Layer 5 of a small transformer language model trained on English Wikipedia (16 layers, counted from 0, width 128).
A neuron adds its activation times its output weights to the MLP's output. To switch it off is to set its activation to zero at one token and run the rest of the model.

Output weights of the MLP neurons that the questions are about. A number n stands for (n - 500) times 0.00051.
n54: 419 312 640 377 438 329 389 336 483 204 532 555 459 424 491 620 370 369 393 562 357 675 433 243 738 455 549 459 639 473 492 521 613 725 476 449 382 614 436 689 614 472 626 437 253 562 353 678 500 565 442 648 728 451 340 578 355 557 535 337 500 592 458 474 473 613 416 283 305 536 612 596 571 480 308 363 572 86 445 402 681 453 621 496 480 387 569 846 554 643 513 475 721 707 472 217 750 523 608 504 403 459 563 760 392 567 529 667 528 704 464 605 628 816 668 336 457 412 233 851 575 376 627 492 663 721 422 383
n58: 403 654 500 441 376 316 538 396 552 815 380 557 403 535 299 482 346 390 416 296 550 609 530 608 483 347 486 580 433 612 532 623 339 446 613 257 382 398 234 665 675 516 513 483 518 332 279 675 432 281 393 513 554 496 572 407 566 344 580 639 538 312 626 394 520 353 479 675 688 804 414 243 376 495 388 649 33 642 223 681 488 600 581 373 265 541 472 359 363 765 582 479 313 581 451 438 509 531 322 393 728 369 361 705 665 414 621 393 736 736 561 374 385 460 465 618 263 217 513 405 439 471 427 296 468 416 631 404
n109: 464 500 595 577 657 445 586 482 550 280 465 586 405 379 462 734 402 578 237 206 442 692 557 510 225 496 568 509 682 325 466 297 629 239 357 457 818 400 557 552 398 426 486 276 855 479 648 587 536 536 646 244 438 329 554 572 472 366 415 540 328 751 569 335 814 431 491 352 271 837 450 418 189 639 417 286 579 367 675 643 272 458 436 374 668 641 496 500 198 517 486 710 481 550 634 439 349 471 588 418 553 482 430 621 583 166 256 395 392 495 704 275 418 353 424 522 201 680 605 702 561 624 695 369 372 428 585 778
n131: 685 476 566 823 590 363 537 538 349 313 565 567 401 585 456 741 329 588 483 711 590 534 522 605 581 440 558 443 399 390 359 434 472 558 827 215 570 370 219 91 386 484 517 521 530 469 640 368 500 620 546 496 512 577 599 467 457 282 680 504 570 573 700 401 457 778 734 464 517 586 404 504 412 418 643 268 547 526 469 261 516 252 441 438 484 415 589 643 441 464 483 626 443 600 472 388 328 853 476 673 767 463 253 315 633 525 792 339 333 353 564 548 650 216 587 620 552 538 399 668 679 392 544 662 336 690 587 488
n134: 496 552 573 625 595 576 281 220 750 618 429 589 722 612 398 466 651 531 399 645 456 366 402 397 595 606 500 476 573 580 408 496 704 639 484 508 544 582 445 310 536 349 541 771 743 423 566 395 375 488 541 396 437 366 706 565 295 564 519 215 468 463 479 648 226 726 512 818 619 460 696 529 287 480 286 657 770 568 420 476 655 413 279 677 361 626 602 478 623 644 537 332 560 533 542 293 737 511 563 520 338 621 413 612 217 590 348 653 283 467 372 487 435 628 678 576 709 657 319 431 589 506 418 407 328 536 512 496
n159: 449 886 346 623 729 420 735 474 742 510 566 504 589 333 289 606 559 578 522 464 580 898 335 780 500 531 244 403 477 500 347 526 500 537 656 565 517 508 521 510 403 602 270 305 341 544 369 549 419 487 574 443 421 642 355 543 496 470 460 593 534 623 513 665 484 179 409 672 266 529 858 746 401 605 604 423 438 460 520 614 392 693 604 542 602 479 452 339 591 582 265 634 491 444 614 624 522 307 458 647 421 696 649 517 790 435 852 558 467 275 353 265 410 594 656 253 438 358 379 664 582 593 385 483 242 623 700 363
n173: 459 606 373 623 624 488 274 421 571 425 624 563 398 373 522 364 427 437 815 519 407 663 592 548 496 441 504 472 383 392 562 492 621 553 346 516 476 542 401 472 565 268 262 554 385 535 659 575 475 301 417 534 460 284 369 799 335 687 631 321 454 538 618 509 488 242 592 598 366 528 177 430 533 440 471 446 517 667 438 329 768 449 496 304 320 468 416 262 409 654 458 645 362 500 571 766 537 527 448 113 456 369 626 520 528 562 542 417 579 529 704 565 512 845 534 602 339 223 171 732 692 315 303 451 527 586 463 291
n180: 302 735 504 687 363 559 437 619 521 465 545 408 280 397 736 820 520 307 608 472 459 427 463 434 847 504 259 467 487 437 315 533 710 844 430 496 500 481 649 657 324 704 411 377 358 559 308 476 587 459 669 504 508 435 650 463 478 537 582 327 640 677 462 834 759 449 625 512 627 279 424 681 315 618 386 508 569 845 307 616 597 195 614 562 576 541 582 473 471 556 534 331 469 244 400 476 580 542 504 538 305 417 436 418 646 504 309 484 704 652 700 544 550 307 452 463 651 365 669 122 452 335 532 408 484 347 421 480
n200: 372 456 437 312 717 488 454 381 559 556 431 356 529 504 162 435 393 536 304 417 475 662 789 367 447 312 733 644 327 547 425 621 468 697 401 516 297 454 435 591 718 785 555 267 396 551 419 444 537 546 343 741 353 403 454 667 656 434 874 583 707 651 521 565 622 640 569 408 412 541 306 255 547 603 508 405 599 373 464 537 453 509 695 658 472 390 543 81 466 259 355 492 236 361 680 464 339 670 541 733 667 421 552 595 723 470 645 617 436 407 612 659 664 557 557 583 682 558 568 509 332 271 484 483 571 683 637 480
n202: 282 459 600 727 485 591 504 476 649 270 492 629 627 580 670 624 352 325 380 460 588 464 774 561 659 472 757 348 663 471 540 327 504 521 675 478 569 404 567 580 701 456 504 551 420 496 401 415 392 366 375 448 399 493 508 770 656 726 453 527 517 546 741 552 529 492 500 570 480 712 508 695 617 562 422 493 564 629 449 489 442 631 617 761 706 319 634 346 621 552 441 723 289 255 419 754 434 589 703 574 572 450 401 508 309 473 504 634 430 500 626 516 364 744 524 492 616 679 418 636 190 658 452 546 274 400 584 642
n223: 442 394 555 500 544 485 406 392 242 505 538 519 445 512 484 455 546 583 610 537 570 402 711 624 435 253 672 543 413 567 382 391 582 630 643 534 593 333 405 401 330 252 640 587 622 789 416 436 758 586 393 504 385 464 437 382 532 484 740 500 368 329 255 545 389 703 679 477 273 527 476 452 560 312 667 559 379 307 719 597 250 742 599 391 642 623 665 610 369 643 404 583 545 812 470 394 246 645 485 599 504 453 597 508 428 401 564 519 139 278 515 571 638 541 484 500 484 449 365 738 605 420 519 543 663 418 484 370
n248: 415 394 566 645 461 415 496 609 666 455 444 453 570 475 535 368 524 536 487 554 476 530 607 174 363 733 390 520 274 601 640 459 356 562 439 394 244 420 587 199 791 421 492 575 190 605 311 725 467 643 396 170 588 580 508 463 627 492 334 427 588 337 492 560 585 446 524 622 608 460 562 637 442 611 350 305 546 530 310 480 577 293 417 594 488 420 584 438 774 567 617 612 465 438 676 889 392 231 576 804 348 533 508 451 492 234 609 357 598 616 484 218 508 517 573 643 474 405 612 325 736 365 646 385 508 267 676 434
n261: 522 326 422 621 496 258 605 482 376 474 525 425 291 307 596 523 273 445 468 516 634 359 426 505 368 496 551 620 740 619 430 235 500 631 466 591 366 548 681 635 573 521 797 420 252 463 362 554 726 621 734 603 466 572 617 544 428 513 709 526 471 407 482 232 324 93 504 395 427 530 368 562 615 714 527 616 437 272 418 565 410 612 407 665 305 568 610 758 452 471 615 465 408 513 608 597 465 737 551 354 606 535 308 457 51 275 278 378 329 447 475 325 732 431 409 513 541 310 451 356 21 256 437 282 377 526 314 376
n300: 496 589 360 338 461 529 477 635 634 615 272 467 338 461 504 367 697 566 225 568 489 563 520 456 470 688 273 717 288 604 536 364 572 261 336 615 399 462 584 643 425 496 531 596 281 575 705 511 459 346 285 527 526 566 628 526 492 399 486 425 504 675 647 425 464 481 441 609 396 403 420 771 584 249 331 561 555 591 292 316 422 336 324 575 590 482 599 667 603 372 512 251 576 489 659 639 634 350 452 339 618 432 516 695 397 546 427 357 496 515 318 592 603 432 250 568 625 532 496 415 656 143 627 371 600 263 376 368
n323: 581 524 574 439 481 249 821 303 641 150 380 469 467 576 642 449 371 409 530 287 386 561 364 643 436 500 584 597 709 380 411 553 734 504 698 523 581 473 659 716 561 524 563 471 300 469 538 461 610 500 616 297 308 807 447 529 521 390 639 341 541 386 630 384 596 291 620 417 418 480 492 707 238 672 550 325 437 251 628 585 627 432 409 598 382 480 577 403 458 453 697 604 759 426 398 750 517 572 476 463 660 578 529 330 588 604 584 655 594 429 224 387 265 401 491 230 623 755 596 614 681 556 421 372 678 529 329 729
n365: 414 537 238 517 310 339 484 415 178 650 589 489 595 525 571 516 414 561 558 549 394 438 461 429 329 579 491 473 563 493 478 583 240 445 281 209 555 669 561 527 617 219 460 448 525 549 577 412 555 256 114 345 450 654 468 278 385 594 511 795 478 676 537 533 493 556 627 355 391 251 492 704 496 339 705 492 667 367 564 398 374 700 648 433 311 461 437 521 616 462 468 327 275 532 511 565 404 614 407 371 372 267 602 567 558 677 464 573 527 424 599 605 536 780 384 587 426 511 585 415 595 549 530 500 365 259 488 189

Each question names a token from some text and the token that comes next. It shows the activations a of the neurons there, in the order above. A number n stands for (n - 500) times 0.002.

Then comes g, the gradient of the next token's log-probability with respect to the MLP's output, scaled to length 1. A neuron's effect is roughly proportional to its activation times (output weights . g). A number n stands for (n - 500) times 0.00073.

"a ", then "- "
a: 470 622 574 420 599 575 477 511 565 521 435 522 614 487 510 468
g: 541 463 465 513 524 505 613 737 298 333 506 438 263 596 390 377 555 535 506 476 450 425 579 382 474 449 442 485 509 664 426 666 684 698 449 752 550 452 766 435 628 752 492 414 432 383 505 531 453 388 505 543 406 516 572 624 486 447 692 567 641 492 375 488 637 555 486 500 625 406 608 576 409 478 544 538 420 539 475 551 490 499 479 570 505 361 571 739 431 733 686 654 547 319 362 743 560 647 339 341 479 719 543 341 595 466 521 319 448 508 365 321 426 330 750 564 554 297 735 770 465 428 409 234 368 636 650 374
Switching off which neuron hurts the next token most? n261

"{", then "1"
a: 452 534 500 396 524 565 405 495 412 278 534 457 113 412 478 477
g: 535 612 598 499 405 585 508 511 605 237 501 564 455 645 404 561 631 420 644 326 528 418 665 540 612 345 483 570 430 414 574 378 704 594 694 401 520 580 568 839 603 507 713 441 330 321 549 477 681 329 410 564 531 701 486 430 534 549 105 789 566 766 492 558 524 475 550 517 514 268 483 514 355 474 438 542 550 348 439 533 390 589 421 480 275 284 438 287 373 471 510 607 464 357 438 391 728 489 567 437 572 471 627 575 484 540 639 515 537 436 663 528 365 431 637 610 616 627 369 357 554 427 574 463 656 424 562 230
Switching off which neuron hurts the next token most? n261

"owed ", then "father "
a: 464 500 504 510 517 345 583 550 530 416 478 496 507 468 513 530
g: 462 816 508 521 576 335 450 266 542 562 684 395 425 472 483 558 479 456 618 531 559 535 494 539 598 617 559 237 369 463 382 354 358 447 491 396 611 362 494 443 647 311 474 557 728 405 508 721 627 466 501 630 378 562 467 508 308 387 486 217 229 447 418 541 589 158 291 490 369 327 364 592 546 278 609 539 346 460 341 485 506 592 491 554 622 645 633 591 486 759 440 449 323 553 642 601 667 607 593 609 555 511 383 614 521 437 636 400 484 319 353 644 440 546 379 635 331 534 564 478 561 612 228 511 447 426 554 501
Switching off which neuron hurts the next token most? n173

"37", then "+ "
a: 480 513 502 444 392 476 503 471 497 452 497 509 498 577 498 513
g: 557 403 629 237 607 526 640 563 482 540 509 722 382 471 447 525 568 496 544 572 606 692 364 410 163 517 337 512 298 472 331 352 370 456 368 560 396 660 498 655 544 489 544 441 669 598 674 380 520 409 555 599 531 476 586 457 458 328 607 356 446 313 282 389 552 447 666 605 559 642 507 502 726 528 414 432 724 418 650 263 508 447 417 291 596 664 325 634 337 506 433 628 651 641 530 565 505 580 391 570 462 579 768 677 643 829 611 473 541 416 539 426 613 407 603 513 463 506 582 420 705 547 627 632 381 524 332 398
Switching off which neuron hurts the next token most? n202

"| ", then "2"
a: 440 494 503 472 274 421 509 374 494 505 491 529 533 544 433 507
g: 692 536 399 536 503 608 718 392 328 481 459 462 451 366 697 431 424 435 750 560 583 430 285 516 581 639 496 389 329 584 590 416 524 611 363 232 502 414 373 484 700 371 496 456 366 537 493 592 650 509 615 605 519 476 543 404 406 396 630 572 287 456 619 425 663 650 423 440 618 408 836 608 468 436 655 546 434 546 396 493 479 353 476 279 419 322 573 531 575 305 414 451 552 460 817 284 358 537 426 408 519 399 672 361 656 578 557 729 459 279 521 389 379 372 562 471 533 190 676 607 451 489 520 377 377 405 556 384
Switching off which neuron hurts the next token most? n134

", ", then "when "
a: 526 472 575 512 506 495 449 506 500 487 740 481 499 888 520 470
g: 456 644 626 366 192 521 561 417 415 719 557 634 538 424 617 425 507 289 384 326 651 361 408 311 668 306 443 583 652 707 517 544 627 435 374 475 832 478 552 427 473 403 647 682 523 404 461 515 655 500 553 440 409 551 532 530 625 559 495 437 411 283 675 498 509 562 348 457 511 507 401 622 546 514 645 521 365 524 511 499 565 512 497 765 653 574 391 433 614 602 445 526 373 532 576 629 435 595 878 731 339 522 465 497 450 433 302 571 305 469 464 356 731 700 406 664 457 538 455 481 439 540 341 512 751 633 564 340
Which neuron, switched off, raises the next token's probability most? n300

"| ", then "Ak"
a: 482 494 474 497 438 422 507 484 526 545 415 511 497 667 579 513
g: 384 562 510 650 502 540 376 576 427 626 380 549 571 797 327 627 298 457 376 619 516 445 302 354 586 490 689 510 516 613 423 433 311 459 708 476 561 351 563 328 569 699 413 435 682 642 305 557 357 625 489 577 621 622 291 640 488 675 502 529 572 482 519 623 317 575 582 675 444 670 407 448 674 347 420 386 323 455 473 457 625 451 553 581 666 706 391 471 461 233 604 566 551 590 293 682 662 634 243 589 414 508 306 537 418 396 539 450 518 319 608 543 587 429 513 415 428 434 523 545 580 643 691 626 665 517 236 531
Which neuron, switched off, raises the next token's probability most? n300

". ", then "3"
a: 578 432 593 479 478 437 445 416 514 577 499 475 483 498 526 509
g: 551 586 417 574 737 445 426 257 405 470 641 587 515 584 620 488 462 466 389 486 707 368 410 527 450 544 550 680 461 581 668 503 406 325 776 487 518 618 584 329 339 556 550 629 416 350 527 463 577 252 296 472 254 637 475 461 532 490 297 588 419 477 353 520 575 390 412 263 460 932 470 352 377 312 702 246 489 392 471 626 353 547 521 567 517 306 544 529 419 576 347 568 467 575 419 571 558 454 410 606 545 529 663 612 493 430 619 539 484 392 418 595 450 728 712 473 589 618 486 436 664 687 629 518 653 562 701 523
Switching off which neuron hurts the next token most? n180

"uta ", then "Tan"
a: 493 483 532 335 498 458 806 486 456 481 438 477 628 501 488 520
g: 336 342 370 547 556 353 621 835 439 523 419 546 325 477 542 592 304 516 631 857 434 262 403 415 484 810 382 431 347 441 544 287 556 572 502 533 371 220 496 365 431 650 688 644 541 617 606 373 504 465 543 437 451 378 460 469 402 491 597 563 380 604 333 461 617 489 491 654 642 626 438 515 577 615 470 377 716 645 420 449 347 484 582 272 198 432 610 535 430 417 494 429 412 556 584 597 524 519 519 322 536 380 594 565 554 402 320 624 543 599 642 647 597 559 526 506 547 478 407 801 584 578 490 682 579 368 588 468
Which neuron, switched off, raises the next token's probability most? n131

"| ", then "Fut"
a: 511 361 553 494 532 477 511 484 368 504 435 562 501 515 506 490
g: 371 617 348 454 251 614 435 449 668 587 423 560 550 627 585 516 529 496 331 615 520 663 424 322 524 367 614 716 525 313 517 526 546 584 707 581 391 340 337 443 430 559 642 312 701 473 255 451 399 338 230 540 383 593 693 362 527 557 454 446 772 386 488 606 342 314 553 578 340 501 471 426 455 479 404 390 584 584 607 558 412 425 459 597 485 359 587 344 321 445 421 613 517 464 663 572 658 611 457 585 568 514 216 438 460 583 598 477 788 289 513 404 475 463 207 339 488 572 495 593 543 394 542 780 650 545 474 557
Which neuron, switched off, raises the next token's probability most? n200

"be", then "i"
a: 485 519 478 478 511 494 605 502 721 499 521 508 559 498 580 527
g: 374 585 258 590 555 458 624 508 496 496 410 657 601 453 439 462 463 438 389 374 384 584 611 492 534 482 381 558 333 385 668 557 671 746 289 455 272 542 546 437 557 741 339 461 498 335 526 516 295 674 332 348 366 608 526 675 471 533 448 524 474 401 614 470 467 428 628 569 434 735 298 418 423 379 702 645 494 346 541 520 527 480 583 476 411 482 553 429 505 645 518 598 144 351 524 437 586 385 341 590 540 470 401 179 611 444 373 489 294 418 516 624 568 707 374 260 365 336 461 526 456 605 275 315 630 593 634 556
Switching off which neuron hurts the next token most? n200

"has ", then "the "
a: 556 504 494 483 481 441 106 195 590 504 514 525 514 498 517 499
g: 528 527 602 369 563 620 351 467 642 716 605 522 376 511 364 529 515 553 333 695 615 383 462 524 350 280 395 657 432 479 549 639 343 476 329 490 563 397 362 514 524 326 497 663 529 374 618 718 686 443 700 583 653 307 447 733 314 406 587 381 711 515 571 268 333 599 476 548 429 261 558 384 460 344 438 779 587 393 673 709 542 409 350 494 676 429 500 316 556 522 534 533 337 570 658 488 521 413 620 526 412 438 696 590 646 327 587 476 410 432 358 383 274 465 453 494 536 639 510 622 594 618 478 554 696 408 659 579
Switching off which neuron hurts the next token most? n180

"_{", then "k "
a: 425 549 563 401 490 485 732 445 509 501 521 514 262 584 466 495
g: 407 448 622 377 228 472 275 675 663 474 611 507 610 520 464 429 497 527 532 600 427 383 709 606 462 547 615 429 570 504 515 640 342 366 446 445 596 417 513 623 429 447 396 552 392 555 612 411 600 562 455 488 326 362 405 666 373 678 536 321 594 355 504 417 304 297 637 412 579 549 394 574 622 526 347 482 700 376 696 432 711 529 535 335 489 324 200 452 440 636 524 540 276 493 320 313 608 445 564 433 356 650 493 388 520 655 491 378 23 608 343 695 561 430 428 388 357 478 445 464 501 611 527 580 376 555 407 424
Switching off which neuron hurts the next token most? n173

"left", then "(\\"
a: 461 511 438 390 496 444 372 500 643 463 668 502 464 494 621 498
g: 361 547 508 357 616 392 404 447 447 556 340 593 506 450 493 435 457 548 426 609 531 398 470 574 688 320 409 498 279 415 743 535 547 312 533 369 605 251 513 470 302 553 531 408 765 470 539 280 627 500 422 564 415 623 417 482 503 309 482 139 374 498 544 549 596 600 625 382 287 493 592 617 572 649 546 261 682 479 597 353 508 417 595 302 431 483 482 494 380 591 380 455 647 467 493 428 405 161 267 496 636 383 492 549 696 450 544 435 358 373 361 329 623 530 321 453 648 503 652 508 635 395 648 732 438 490 430 351
Switching off which neuron hurts the next token most? n223

"\\", then "frac"
a: 502 576 690 298 497 551 484 323 485 492 576 485 531 481 500 500
g: 523 550 585 570 552 223 351 488 536 518 389 338 409 583 241 431 385 581 467 418 496 537 360 514 491 552 389 701 700 466 495 489 596 429 565 568 383 170 507 594 398 323 693 423 655 443 511 572 639 498 308 507 518 353 478 501 379 494 418 686 720 335 622 486 504 415 697 541 562 505 398 589 386 355 536 367 521 347 686 475 319 603 637 521 321 430 707 537 370 339 410 328 505 788 492 581 765 540 376 306 293 696 421 445 412 587 558 391 452 577 546 353 332 724 399 523 492 325 557 510 472 487 272 385 649 541 545 488
Switching off which neuron hurts the next token most? n180

"\\", then "sq"
a: 491 490 593 348 502 485 487 539 487 427 591 496 501 171 496 484
g: 487 325 748 483 537 457 584 388 347 400 600 575 654 705 563 557 681 581 637 511 470 537 484 349 570 410 596 403 493 469 484 520 680 665 391 558 336 435 692 498 468 506 449 284 481 568 595 441 292 515 416 482 436 674 616 330 511 592 274 569 760 308 390 700 528 744 600 521 305 549 554 410 619 467 561 423 667 509 482 645 608 539 598 326 581 515 420 363 476 650 536 516 824 390 567 291 565 701 443 521 246 606 557 655 731 618 414 413 572 422 507 448 304 371 519 391 480 698 445 455 515 322 445 689 479 447 419 730
Switching off which neuron hurts the next token most? n300

"x", then ") "
a: 546 543 493 467 510 544 646 494 518 597 796 512 461 552 554 575
g: 365 346 432 569 325 714 463 414 599 589 325 691 286 727 333 640 594 320 275 557 539 425 559 640 623 469 539 355 548 683 536 453 362 414 228 583 463 659 443 450 408 405 602 718 654 496 529 317 672 557 702 446 493 358 706 738 605 568 382 394 359 269 394 367 540 444 431 522 652 413 366 390 408 346 710 683 354 583 501 495 381 690 745 410 675 634 559 440 469 484 423 538 437 532 342 415 454 473 652 255 472 525 483 551 465 450 451 396 249 522 396 572 500 422 562 599 517 500 522 433 439 505 408 490 603 527 590 351
Switching off which neuron hurts the next token most? n223

"\\", then "p"
a: 517 492 529 285 501 550 483 533 412 524 670 500 551 508 504 508
g: 412 614 432 290 413 396 652 592 739 698 551 284 643 597 383 404 473 457 309 411 523 483 463 449 522 524 598 559 468 496 605 622 794 324 549 599 377 411 580 576 307 330 543 542 556 487 541 533 578 428 457 576 665 546 592 731 529 664 409 384 638 554 444 691 495 438 600 322 374 403 464 418 445 396 524 638 435 320 595 651 323 610 799 610 761 336 456 403 315 598 510 521 630 566 290 488 640 384 576 439 708 531 548 675 397 582 479 545 228 620 451 684 777 657 526 410 377 630 589 371 550 550 560 547 604 538 565 564
Switching off which neuron hurts the next token most? n131